Layer 3 of a small transformer language model trained on English Wikipedia (11 layers, counted from 0, width 128). Numbers have three digits each and are written without spaces.
In attention head 0, each number of a token's query is one row of weights dot the token's vector x. The head spreads its attention over the tokens so far by the softmax of query dot key.

Query weights of the head. A number n stands for (n - 500) times 0.00062.
q0: 510566547528445677500769324539270345277428441410379597510480503580547756704470557312296582465472306762479429525425500566550439597511483279756525462590440429632415580493546644560506424363569484514493620644517353598698510357856473428598401293368356589344728605371431456621448576465448500478519377592517585438532321554375533514581490615665557361527479487541462615423409585458406425497378
q1: 409438379587350249780831668592331561455325695470563543457339580539622590433673412283437541569239562452474261425733632731408449343350636312500561293416446424623340513241321500472389444484547780453603379811338458476399254332464712615761602376653638358504410525403793689581454675478331511504611479580660610629394227399597615742408462422382542450543474476552398436484602833509417526757312
q2: 672470464379606595329466555334654448595735410555400438354696591524447340374571481571547418438496549674632581539438516254606510571612303470368542558490464554408553455578604337500611620603541318524558548420520368614613689634583288367361485518488481544412723615615304323474573409459600515459487687642332306545504717534389549405549405420510353489585358363425656347574563256482656599484690
q3: 395429694493450447649507453333553438455439430554424540387517411291410450418431475337552401710576368561445481372406352448428579544493506500845442456647658343599573589470394598509730396544423416406369522479656500649383567561560248373592357627348395587486617497500466677666419413460401342595625420739381580459528403583655603440586507544404717364396452468577527587390315493545555624679504
q4: 552472504418434562333673688383464451454566383618105510420467579408402230582464384390597346456409725791612587515487532461511449503570341518279564294582412521339458549507422464510446596542603339412449417324605596693514640468678359493392550375516552665602647612609271428420588389526533467430234759391547433497379624720468514565466649459642568422566206378342613541503534432628713705392563
q5: 382486500368518581436358454695441648500394497518587397539357559475451620541337677420476598628587483453388386380426348565407486417582684521797453610635510401481244504384532624533618276590376520670507666280500678477613319426556437602704371484522389284507444135647493465416343547642518418603474391395695614330558507500514629524449416500500659545257464554617518523324614668456550380487258
q6: 359603500511461657616475496635655669459340444471433598322279479598581439294518634715307675699381603496441629544594493365549412679473580381619401691380604453690426456771654325527507468398554537349579432713443416397408374534572539572566317561333357500537326589543547539514686391464420452641707149614542602622511514419479324582720439434320419393403518555641421440578444496296420539589481
q7: 552661563635483731296690461270479359372613406431319555329419686639656299308462220491429401374229512684781817567664496442542436532536289466163654465268388565427642518662544311576472746598599432405509617562483525385524639601746449496238632314423570629336595694381474576463669251361513687429340633466521231646500421716407496223540675426632433454556246467440414404755389415465426607496551
q8: 533555708629475590395719280318610373508657293379581695467717561741593471251216251491432725404466528563685590670597599488488476418539293367399745475488476496308534534570475286561546396699483431405537616483263312489313429547736414451450511355323629550585430401549475601645651313375517811673462697455309386788330413675435623329327504546445629513549299343678479500636284462372412656451518
q9: 553471385385470470350360633681281473410606393439300294613639396508327365467545567637463504389231620604338557457572398518496295486592646714258597454493420603453692693478296378602602641518508489485576351458395683650753584526520593602358674459783392613391676558332317515356483537511393346514381737511422399386574515679716442552415613431477459452662669727318436584369701508457612391552500
q10: 665675480534524581314649293217547343596678255568514714471671590534683347570524205728434431394381477656735564614539712394444647450510417411228530558317667360190510476543691355309415582718692348457562134613467272429763645479840576572466480362136495577614657468443399411422774440389704700162286653509334324817396514637325620552593533417333420561677363459567447335532632535465515754154639
q11: 632272556417567616335293354676266496381471655504663194363398681432561599559427688529334663482595602598514362504439418404382413480549650638420536425553445384608555558574359542648612372386528722386535610540489507461684404509372426525522440609690223383390519398588607476490260503346385396422642489707559324520438538301507527356464493468489444549546572598553775592360549474485612436526458
q12: 596437427518751539496182613496376460608331425544470358526835300483238327306615722599614309622639646699460484428575250242424432447642433762328576378552642309500540469629522280363701600352617549374379410487646344608770526319362543751504434539496710422697454604303474525562330581618658273290395565620299293602335617303624508290673595337376355666699738467409595674569392594451597457464574
q13: 354486702474441507780385448507759648436386520686369658717456693582519585399325355416677319395332472387613630645554379454594522538457307551559530627497454441543492504706481222572284448482256459322504434470504274404287668523614537397538541593513701578454484500559329460570642306608429388554407242427617473479729400434613539643193500421492641539371451669593511579524395381500406681589595
q14: 493429426226451531593623627464645536628449471412583583521437614369424458626376650395342453560638581564586550583433578480572497470533632325483576458546575559371344249608375606549490348749500336620742308597350548565374475433281503311525584544337754532485456268486663579316441569309528562693533475441559510417504602455507713684410640546611531384458529470444427438639761536598221342536428
q15: 487544448647306603747708429737500462567500353613451511558594569554418496516398327384589599546449321521669527509462373691621259512351308460629466333612260450433620593726259456665504350476425546355641434508221384546273513482658422302513708287378311554346544353602417679614515282350790581685550281373520409414547440770671484652187562508686589403285407674550397388675648787543664541622544
q16: 607455643633538593391688287508429483415750349449450326652428500598581538492291607342649809551298313522569568614230753659541559312540332715604700474441353743382579630344435653708209560428449437462585744400466755429344436618662567475535608389572423594329572492387154779528439549710565636465382602445554547263644336437370639479213428405470587572411500642543289429412601548561189513281505
q17: 468695475657666528658317432429641431447313442216780561350402402432548306550512518438469462644394344403585384414511386347643461425307508392451337692374588608739369601858326612493441528534508422512738440654386369588530376576441465607440669425468549564397261542445712535440645341424452581627577255449590267534431676469621439531342543653322477525635758666448216193687274615471472504467449
q18: 329417552542665377355521430535342415449661556467544433406533269695447463632439723462423524504577504697374512662425480484496606352400436741270572288477592446541453433455504782439473666332372508256706655525463596248547537529312696751379493604555512426440665832231666423449445632753659332372373660626594276481542321195334575557635668420673427706339726567372455312554545585577555171363460
q19: 460512327520548384443597689402279405569544570585496489839603488423306376500476463546614531480798523602639580624453361600426749421666662567409344524739690500388114488365279551448373407508709335488761247816309562704629427490466389636443575583479515793633458246544423394359529468589590471416392724488528581436331376599591558452570404488385429585384520282395600642311515342728639524459719
q20: 534332369517479541374860266477525705293379413197586474339331385462511496532656558444268747492444500670662465560508760472455697257337472459358594596209440688605543441603666716349515525472538566538483547624670625508339231841809516392394511564444528337500513520681496619599351403181221641485663512603570328512479516660414580521253463301428578451329330492668384523622554750461436546535437
q21: 457588700496409615457550387437524352284516506635427596434427483397500732466448549635634665507286483557522583627327415676493646503511463462570489472510531517554496471287813620595441489417461678521306550496657497392433585699754618401307485691547517539289552527702358611487428444475386622494336588329629613473573473267517551444385546321723579511574461473758342497507193558416357683467553
q22: 465437335421369478579763338684229478504504540342444520500145504540474491483332593604786625553495328478585529671409672731394879270408752300558639456541441459347626727526487688751621324707500386622722590504192424460310408439837457461469526732442363574595500425698452547488481504205690504564423700388457516364428508431311609357607374469683577323343638450136561317410500577649611200431697
q23: 559573335718294562411640459424407661200508431649280374456296619446539714500399483616583873419361608523491653897402453483430549344253578434585578613283452550685621610384578526658550550436226709383531382367620843637407315500799553393445374310668530504565666547478360768329416228428423468607588804500588644343523150717632500402285585413399812452531550765626371446589471653278459527612635
q24: 634745706248939600480266638386484397556447384153526577553637229414564685712547461582308312725538495381587375254620642485583641505680367598455647111732827445429132581211386370441318431304749535288224500728821449397770628588539636669559681400571344643237388739217313349535802703628398566311362273615307368660434776374443235526657600462478157974399387293670553539221451670478662558510551
q25: 488523488699359508697476350728639456601500389714415500484446697737575449378500453545443703369302526384552634549578670492485577470488409374711303768463758559507805440699524623391391251794343584398469500259465348533500540394812419480468470376349631783577409154508393669526500510460524566615529390403643688570488466283550353418524664412412685345422680406311484456544540594374380563507563
q26: 402496775722416571536492530492866374540366504854724627638567379662489302500363355443710383398426200216383440635377415569422479663531362719548465538429353472436500341521707430132622385576318583445517464530362303480165496599554538530418417530428661458461326674496598591584538455526436736608437610496604655855378394433575484450565597513712521424631448568640340728337558386408139567695509
q27: 336839345559388458559430477413542421355423521637580553323200675512741577636412514388549571598404467279544837608588195425436496431328302704580484675536328547556320524531579659504500317551434428430570661532404489464379578709635546527677622444393570721456500519638859534500483465605284497603450504435496415255799519641592686542437550417389565310500350437590485446606393368416267523418438
q28: 519910691626242510178447510334618829509348688389397644581244637543591405556509669599598601403510417314319468530378666592467609541475445248468500510500671648470351222386578655305420649641438487817237347593952584784495283442378401347179386530487473294366282583865519533523474547336208483320406361481944777523258380514231389661549529481598350444706495573510495393518610584317476438743644
q29: 574610651695471357558562607446786584512269377736528690537524589347514459699415351432648359384521370383559508217478575654536330759391409448620420706435346496581445625756408484276386508570570584336443500383455349496186727564444504394658507611310597401428483433553822797558551369422508678639397447249629462597635425601548205601622655287546689430455642637426341427469575801407329549530359
q30: 431402377573591662733412462639660418475473566584444359440676381462588345515459507492378467439445311639585694699641573478511519314444485555393632546401624294327547461605515444419637416410451514504557329624489438223471580503452642504750342374453630610359508471099515441540588595630243476514578379399365549640586357448530529564395575419821567335269419843553376616536758422609407625322423
q31: 711533379236649284419376659520416334651426293366634496682610378285526534608399798619279340565584570583548403240504586459371424544640731433359653272711471496592443635258504408710441496411560512680342424360627558484649668511391720637600635454599415325385491602394294416423511618371565477426540517306458378528368854369433496496509585574622173882581769300436700428279543553628644163555500

Each question shows a short text with each token's key, already scaled and adjusted for position as the last token sees it. A number n stands for (n - 500) times 0.0075.

Then comes the last token's vector x. A number n stands for (n - 500) times 0.011.

0 " Ho": 459549549543509538443369418569474746507513485577509478501500493494503501487469454472484491502499
1 "me": 423464490564475561455431487576500730489518476525518507508474518537500511506521493483488522503495
2 " received": 468467476533494560434407380549458715505497479502507437520485472498477498514468478443506502528502
3 " po": 526448479549521590503397400590502696490463504578501492509518515494515521498512523498478484481479
4 "s": 564475454533478603498425457573480773452506523565531527516481508505508494498506492467485509526495
5 "it": 517529502513530554516436454540468654469526522580505508507448510488529495468514565507481536522506
6 "ive": 474580388490477574455425461524516771496514498543511463549448497510502494499515514466489527505502
x: 573413497478678496666541430522479565269442549497544378475466453503398654399425554471324544532367493541491452457412591548439490570578435484661427479462497654514441468541602719505634424419507508433513609430524537598518601570391413555581456470532412487588493549320547391502412571708511375309630450498503513584621386440513427470544614615473662466292533447597404467454650660367387514476437
Which token does the last token look at most, and with what share of its attention? 4 "s", with about 60%

0 " 3": 491508536506493493457393430578478711536519495555467472490516479495492503489465469460479487509507
1 ".": 450484556525506507464457424566483704515541513555477509483489492508483495480478464507488498499494
2 " |": 489515541499442464485415427594514756537506489528524458517488494505489492502463498456492495490495
3 " \"": 520457453514475582474406454544485743445512518520502491510507522499496522479493478496490491527495
4 "F": 536514422538485580451432471535515702484507505567550503517502495486499493497505506484484513511464
5 "ell": 533576411517512551494419405510510654508509471479530491527456472512495500495494526479516529472479
6 " A": 460556370493424573489391466491538653467517506513473502480490500518498498494484522517499539487499
x: 455507419627610424581469464583328355315509610495551475262495510590374457544417510525480543457599502586378542442487541551534511437465488692457412654497495435539572618656533478469530491506560435428519585393237509521451572399578414472367441435568505684436476265566542522599422398551418506606494517739625504540579382565588333488549415442489721381376634611502407546572548547551516568448555
To which token does the last token give the most attention? 4 "F"

0 "A": 473530539535492545447385433551497755521517502544494462502512484501492498493472468465486507491509
1 " Lu": 451481504541497539484447489480527686472524501548496458512490542525520537481514491487500520485488
2 "ig": 442432454560476563474447506573521663454514499546548504479501517496508508499515530510495526536491
3 "i": 504485529508497533493428482539515688469534503574497497471496522514521504486504531533466536519500
4 " Fa": 585483432537474593488452480505518685484504515573499479519476519499506499491480498497481532535499
5 "gi": 534546428504471510533514478533511578477545490576531509519468526531516515498507519517486544549484
6 "o": 479544397500439569480415481490521704486524508543503486501471532531515511486491516500494541492502
x: 485325486439521513758517537718532445304500485428576549501349590579572486560506585540406536543467380625421324505467473517449631488506573387504540492609561380447511489565544470470536325434551379562579509384585571523558546472608501542474534472483325448381442457451386558728388484573261470572553425628547513372537337547499516577474425560566793383419539569472428531407591643511454565470409
Which token does the last token look at most, and with what share of its attention? 4 " Fa", with about 70%

0 " di": 482529547513500538461355394578476716528498504553483475503520485478491510483483480464486485528515
1 "ed": 430509519553472567426402424555490698515501481523513508529479489492481490508478487446510503531498
2 " and": 477459523533422579470399401547517780522505496499512477542497491489493482491514507519499495506508
3 " left": 528458440533483587438386382533471685506513450518523483525473489505489510499525497447506505504485
4 " P": 563506448531469585456400487541514658457487518583550483490503521477511513495532508497491529469498
5 "app": 559513383555501536486439458564493584475528509544555545481488530497513482484531470512484518473477
6 "y": 489495470500467505494398521545517656475544450534506457456488515535510532508518571467485529502490
x: 604426490601494493623601488601536367482479513380622531506466537487441532525505399442495509588417411499408398432367651600428611558627605540677489539424537441670572414517372547647597432514595683350306665623462450472520535419351431584525440437538501382484379332515544468607438521383405322673536331448601515632581543583592497465476459545461575443518561417576452414495511521584452331424425
Which two tokens does the last token look at most, in order? 4 " P", 5 "app"

0 " 5": 489511536517484505461401435563487722541518497563471472499509479499489504491460471461476494505505
1 ":": 476499507509524504456430383612483771521484493529483506515469505505497504491491492465493518506494
2 "04": 505494474529493529486485481512508706491541488558483508481481514532500519495516546551487534527463
3 " |": 490493526507438457494416427591512763531512481536522455516480493507491498502471501450492506494496
4 "\n": 513514497514529526473398488565482650490543521552514520470542491500494473493487495515468462507477
5 "|": 497501521501481502516360380594476742527502493527491456496497480491498500503479481459490497498505
6 " 5": 487507423501485569479426473543495706508516501575423485466503499512494518496467518517475497523478
x: 525435405488667437566412566604385524427488598466604396568397558517357406566509554540633544347493542522303507464536520556514578446402546580527506582602532530608528451522586527445595496504520469738495493496404484419339468431400429390479549635541504596501307422466393515586366538573578385496707470387403656306515353513528613486447440490623763412417638504626487544490459339390416570536500
Which two tokens does the last token look at most, in order? 5 "|", 6 " 5"

0 "now": 474539544522493520458393414541487700535514502540511468517499478496492499489471451464483495496516
1 " at": 486504500529447603460399422518514715498490489554557482533486506494498514485513508480491509510502
2 " the": 491453495546468599482383438480516743538499489521481490505495499488501489491502500484482510485498
3 " or": 524448465544451613480389422521505728511505508508514484549486503495499503494516514517510507506507
4 "ph": 504499453524472602469409523525533672465516485533530509496510502512518528492549516543483532489486
5 "an": 530539496515481554485434523505540696460518528533516468475487518513518514489539518500477547504508
6 "age": 482529458491490487489457447520498646488543483562541445527466497520508526494528539493493546516481
x: 500427412541487569422576542647582555401477575571621426500473396498502610536327482557453554610491434246429508461439504677296595516619461588606406449446519577533617539640372611559528289343466464347313609610580606556361432568394477512559576613635424335460422423504658573497431466594487498523528342638566464388440574471497498444507551529633602535385376428467589558414462652408491428459481
Which two tokens does the last token look at most, in order? 3 " or", 1 " at"

0 " and": 489517542511474534456384408566487750539508494527498474519511482491491494489484470476487488492514
1 " high": 446474518536515583475377402532477641525508489513500453509507492478491490511512480445496493526487
2 "est": 472436449565486565462356432501497660489529517501541463491486506512506493498486528489492535488500
3 "-": 539452426535518596465433466512496717490507488524520483495522518516506525486480472529482504466483
4 "ch": 506532450502496548483456488545514582498510532543508533454513542495528510477529533531475536456482
5 "art": 517521444509467498497418454504536610523523503569546449520488502522514512497477545468494578488497
6 "ing": 498512466508459523466430442529517681508492495532539416553456521504507499518491529478500532477511
x: 566329429471548300593660513585476475340350491342445432475451461517413560487248784421457652537496463518357485427532439557447619549676461534584430487528434580568426487497513625516598452409540441367587534491601588518435536454413594571727454556628482610535506562378511484624479624431494355552544489571435548600496453606443581447566527507500533447359670371432467556403564559475402442442416
Which token does the last token look at most, and with what share of its attention? 0 " and", with about 40%

0 " Char": 466530568524511507461350378591497824524496494593470477510508485488500514481470443416491495508502
1 "t": 467463503490501518470426433558468777447510500584531512463468562509545507492541510479484545500515
2 " at": 486483480528407638461374385505507775481483482573589484535483525502506530474519527476494511505485
3 " number": 521495468527515568484375336567432718497528457556562495579476459508509524475521493444495499523472
4 " 2": 498546486520498481479441454563510697477535460619425454476493504511514531495502553488460539548461
5 " while": 532565404534444554463482383517491888498519487500541448563463526532495509514491476496505523522495
6 " to": 468573364501382607470359377502520827491494480461508511511485532506503512484496472509513480481489
x: 493477425540463459588469542525546467389464384516556258362566364474325633470529465525541582368381555550457517431392455427547424442318504537538395409549498605540692426520623529530517359447528602449552454424622511612675575484589589586572345576490483468457554470565396586514391583206528475437603427535587610568535603441594343391567397373528702488554593498549536510536419521649558475541542
To which token does the last token give the most attention? 0 " Char"

0 " —": 502485522520454491450375392577467813562523490563493462512507470494480498488470452443478495486519
1 " De": 385484489595464613489413441542556681462516523559522459495491520505502518490494517503498552528501
2 "lu": 446353474577480566479423517528521692460543494525518497528490525509509493516547534482487513551474
3 "x": 541416414543480593450412399552522715470532509565516498513490525536508528485514540469486571508491
4 "e": 539521441529455543504375398547531782482536467552505494490460522533527498500489586507490556506503
5 " ": 540616466525488559477388433575481746478488527603488483478502525464497504493497513477473523521485
6 "ed": 489548348499444574401345451573479736493500459536545540532482465503481510498495491455508508498468
x: 607189574424534466657647454561392505400463538291534336407700398577440626429421418386479617413530578615405656658443507632355475542251462588330456638502461573516515555478457520506652451502499487398506471448563440597509373453524537408576470450614518602491525425419612500464398517406504331612469485497422543399633450431665538547561601494543471511518525447504558508608523511583431494503600
To which token does the last token give the most attention? 5 " "

0 "ut": 488514540496498495469402443553486673536513506562515478499509477480498500485494463444477495496519
1 "y": 504477488516488532466436525541513645472540472532518456474479524533511536502511547482490530497495
2 ",": 486455502539474573464428418540520720519501489529513479531487496521498528488479518512497537495494
3 " Vi": 536411499531478524492426445518532616483517510547510475539485482505499520482562516474495516533486
4 "ctor": 524490479513470546495470440541504628486506511526539539509454472491510500489573488478492556552509
5 " K": 511538454504510556479483503502517638438506486569540493493479518491515530485531508516501540471484
6 "il": 476538409497496543492433487532490605475540511547528519463495537518522516478501512527486517491480
x: 437286474576423579539488425522546568310557554481447492524664707511484608449408423534673478516361460450501495556344590563553561471448620390533519552366400471624403538739234530525591539458550427510641402393462500553387525510510526588568499632412486438479515357513728608638441468478396466464562453560569481366405487481504550544371573577562603406443553452546354541484686524359532502587293
Which two tokens does the last token look at most, in order? 6 "il", 5 " K"

0 "y": 478528543514493507439366434588474772531529491557503461493515487505494509488469464446477490494514
1 " C": 440483530562547591457442487539503672442497488592516498442502504480509536491521494481485530496486
2 "la": 494419462536454538503445520495550661443526508489500540439531535504519496477512534515470527500490
3 "es": 534400457545481565450447454531506759482532503534524481540473531531504505491498493489473526538505
4 " |": 495478544514443446488399420609514793543510480539523448520486485504487496501465492444485494498498
5 " 1": 473501481507483525465419430586501749516516475606447482485505503501489520495480499485470514507463
6 ",": 482547399513429595463390404554509754519496491521515502522497494529498533484470533533508531479484
x: 503334471313417495621438705592458420429477641446561383434496547411302556433442495490461578465541513572553558500483490560515397479513512467562499523521522454506574472541459458575573380509443610569560503527584506447554490430522437546377359550534455573499478381576634554560473706413397496455532541531481563572445330479437447445607455425465574479413565506244838581415614395396549564687551
Which two tokens does the last token look at most, in order? 0 "y", 4 " |"

0 " 4": 489510543510480496452381418580481760547524494570462467499515470495488500484457466454471489505508
1 ":": 473502512508528503449414357633480825525479489533479506520463504505497504490490490456492521508494
2 "40": 517488468536507555504502504474524669496547489591509475492487521533509524494527559573471536528461
3 " |": 487494534508426449494397411608516812538513476539527443520477490507489497504467500439491507494496
4 "\n": 516517498516534530468375484580479684489551525562516522464551489499493468492486494515462455510473
5 "|": 497500525502477502518331356613473790533503491532490447496497476488498500504475478449488497497506
6 " 19": 475488404509453636489342525465517715496483507539439485431505507497512535483512530545479487534502
x: 540378497590492511417526514680456369547358555482443342516551478439358511594466635481706456466476468776299351471424488586641565609480425637512505535600470580503455599518609486433645552448408653644495482529493516373363441465381448468384500652469460557589344403656484636434310511506557468479555408449504577406452511531496474375482565505599704494467519579585448527595391467418378410491659
Which two tokens does the last token look at most, in order? 5 "|", 1 ":"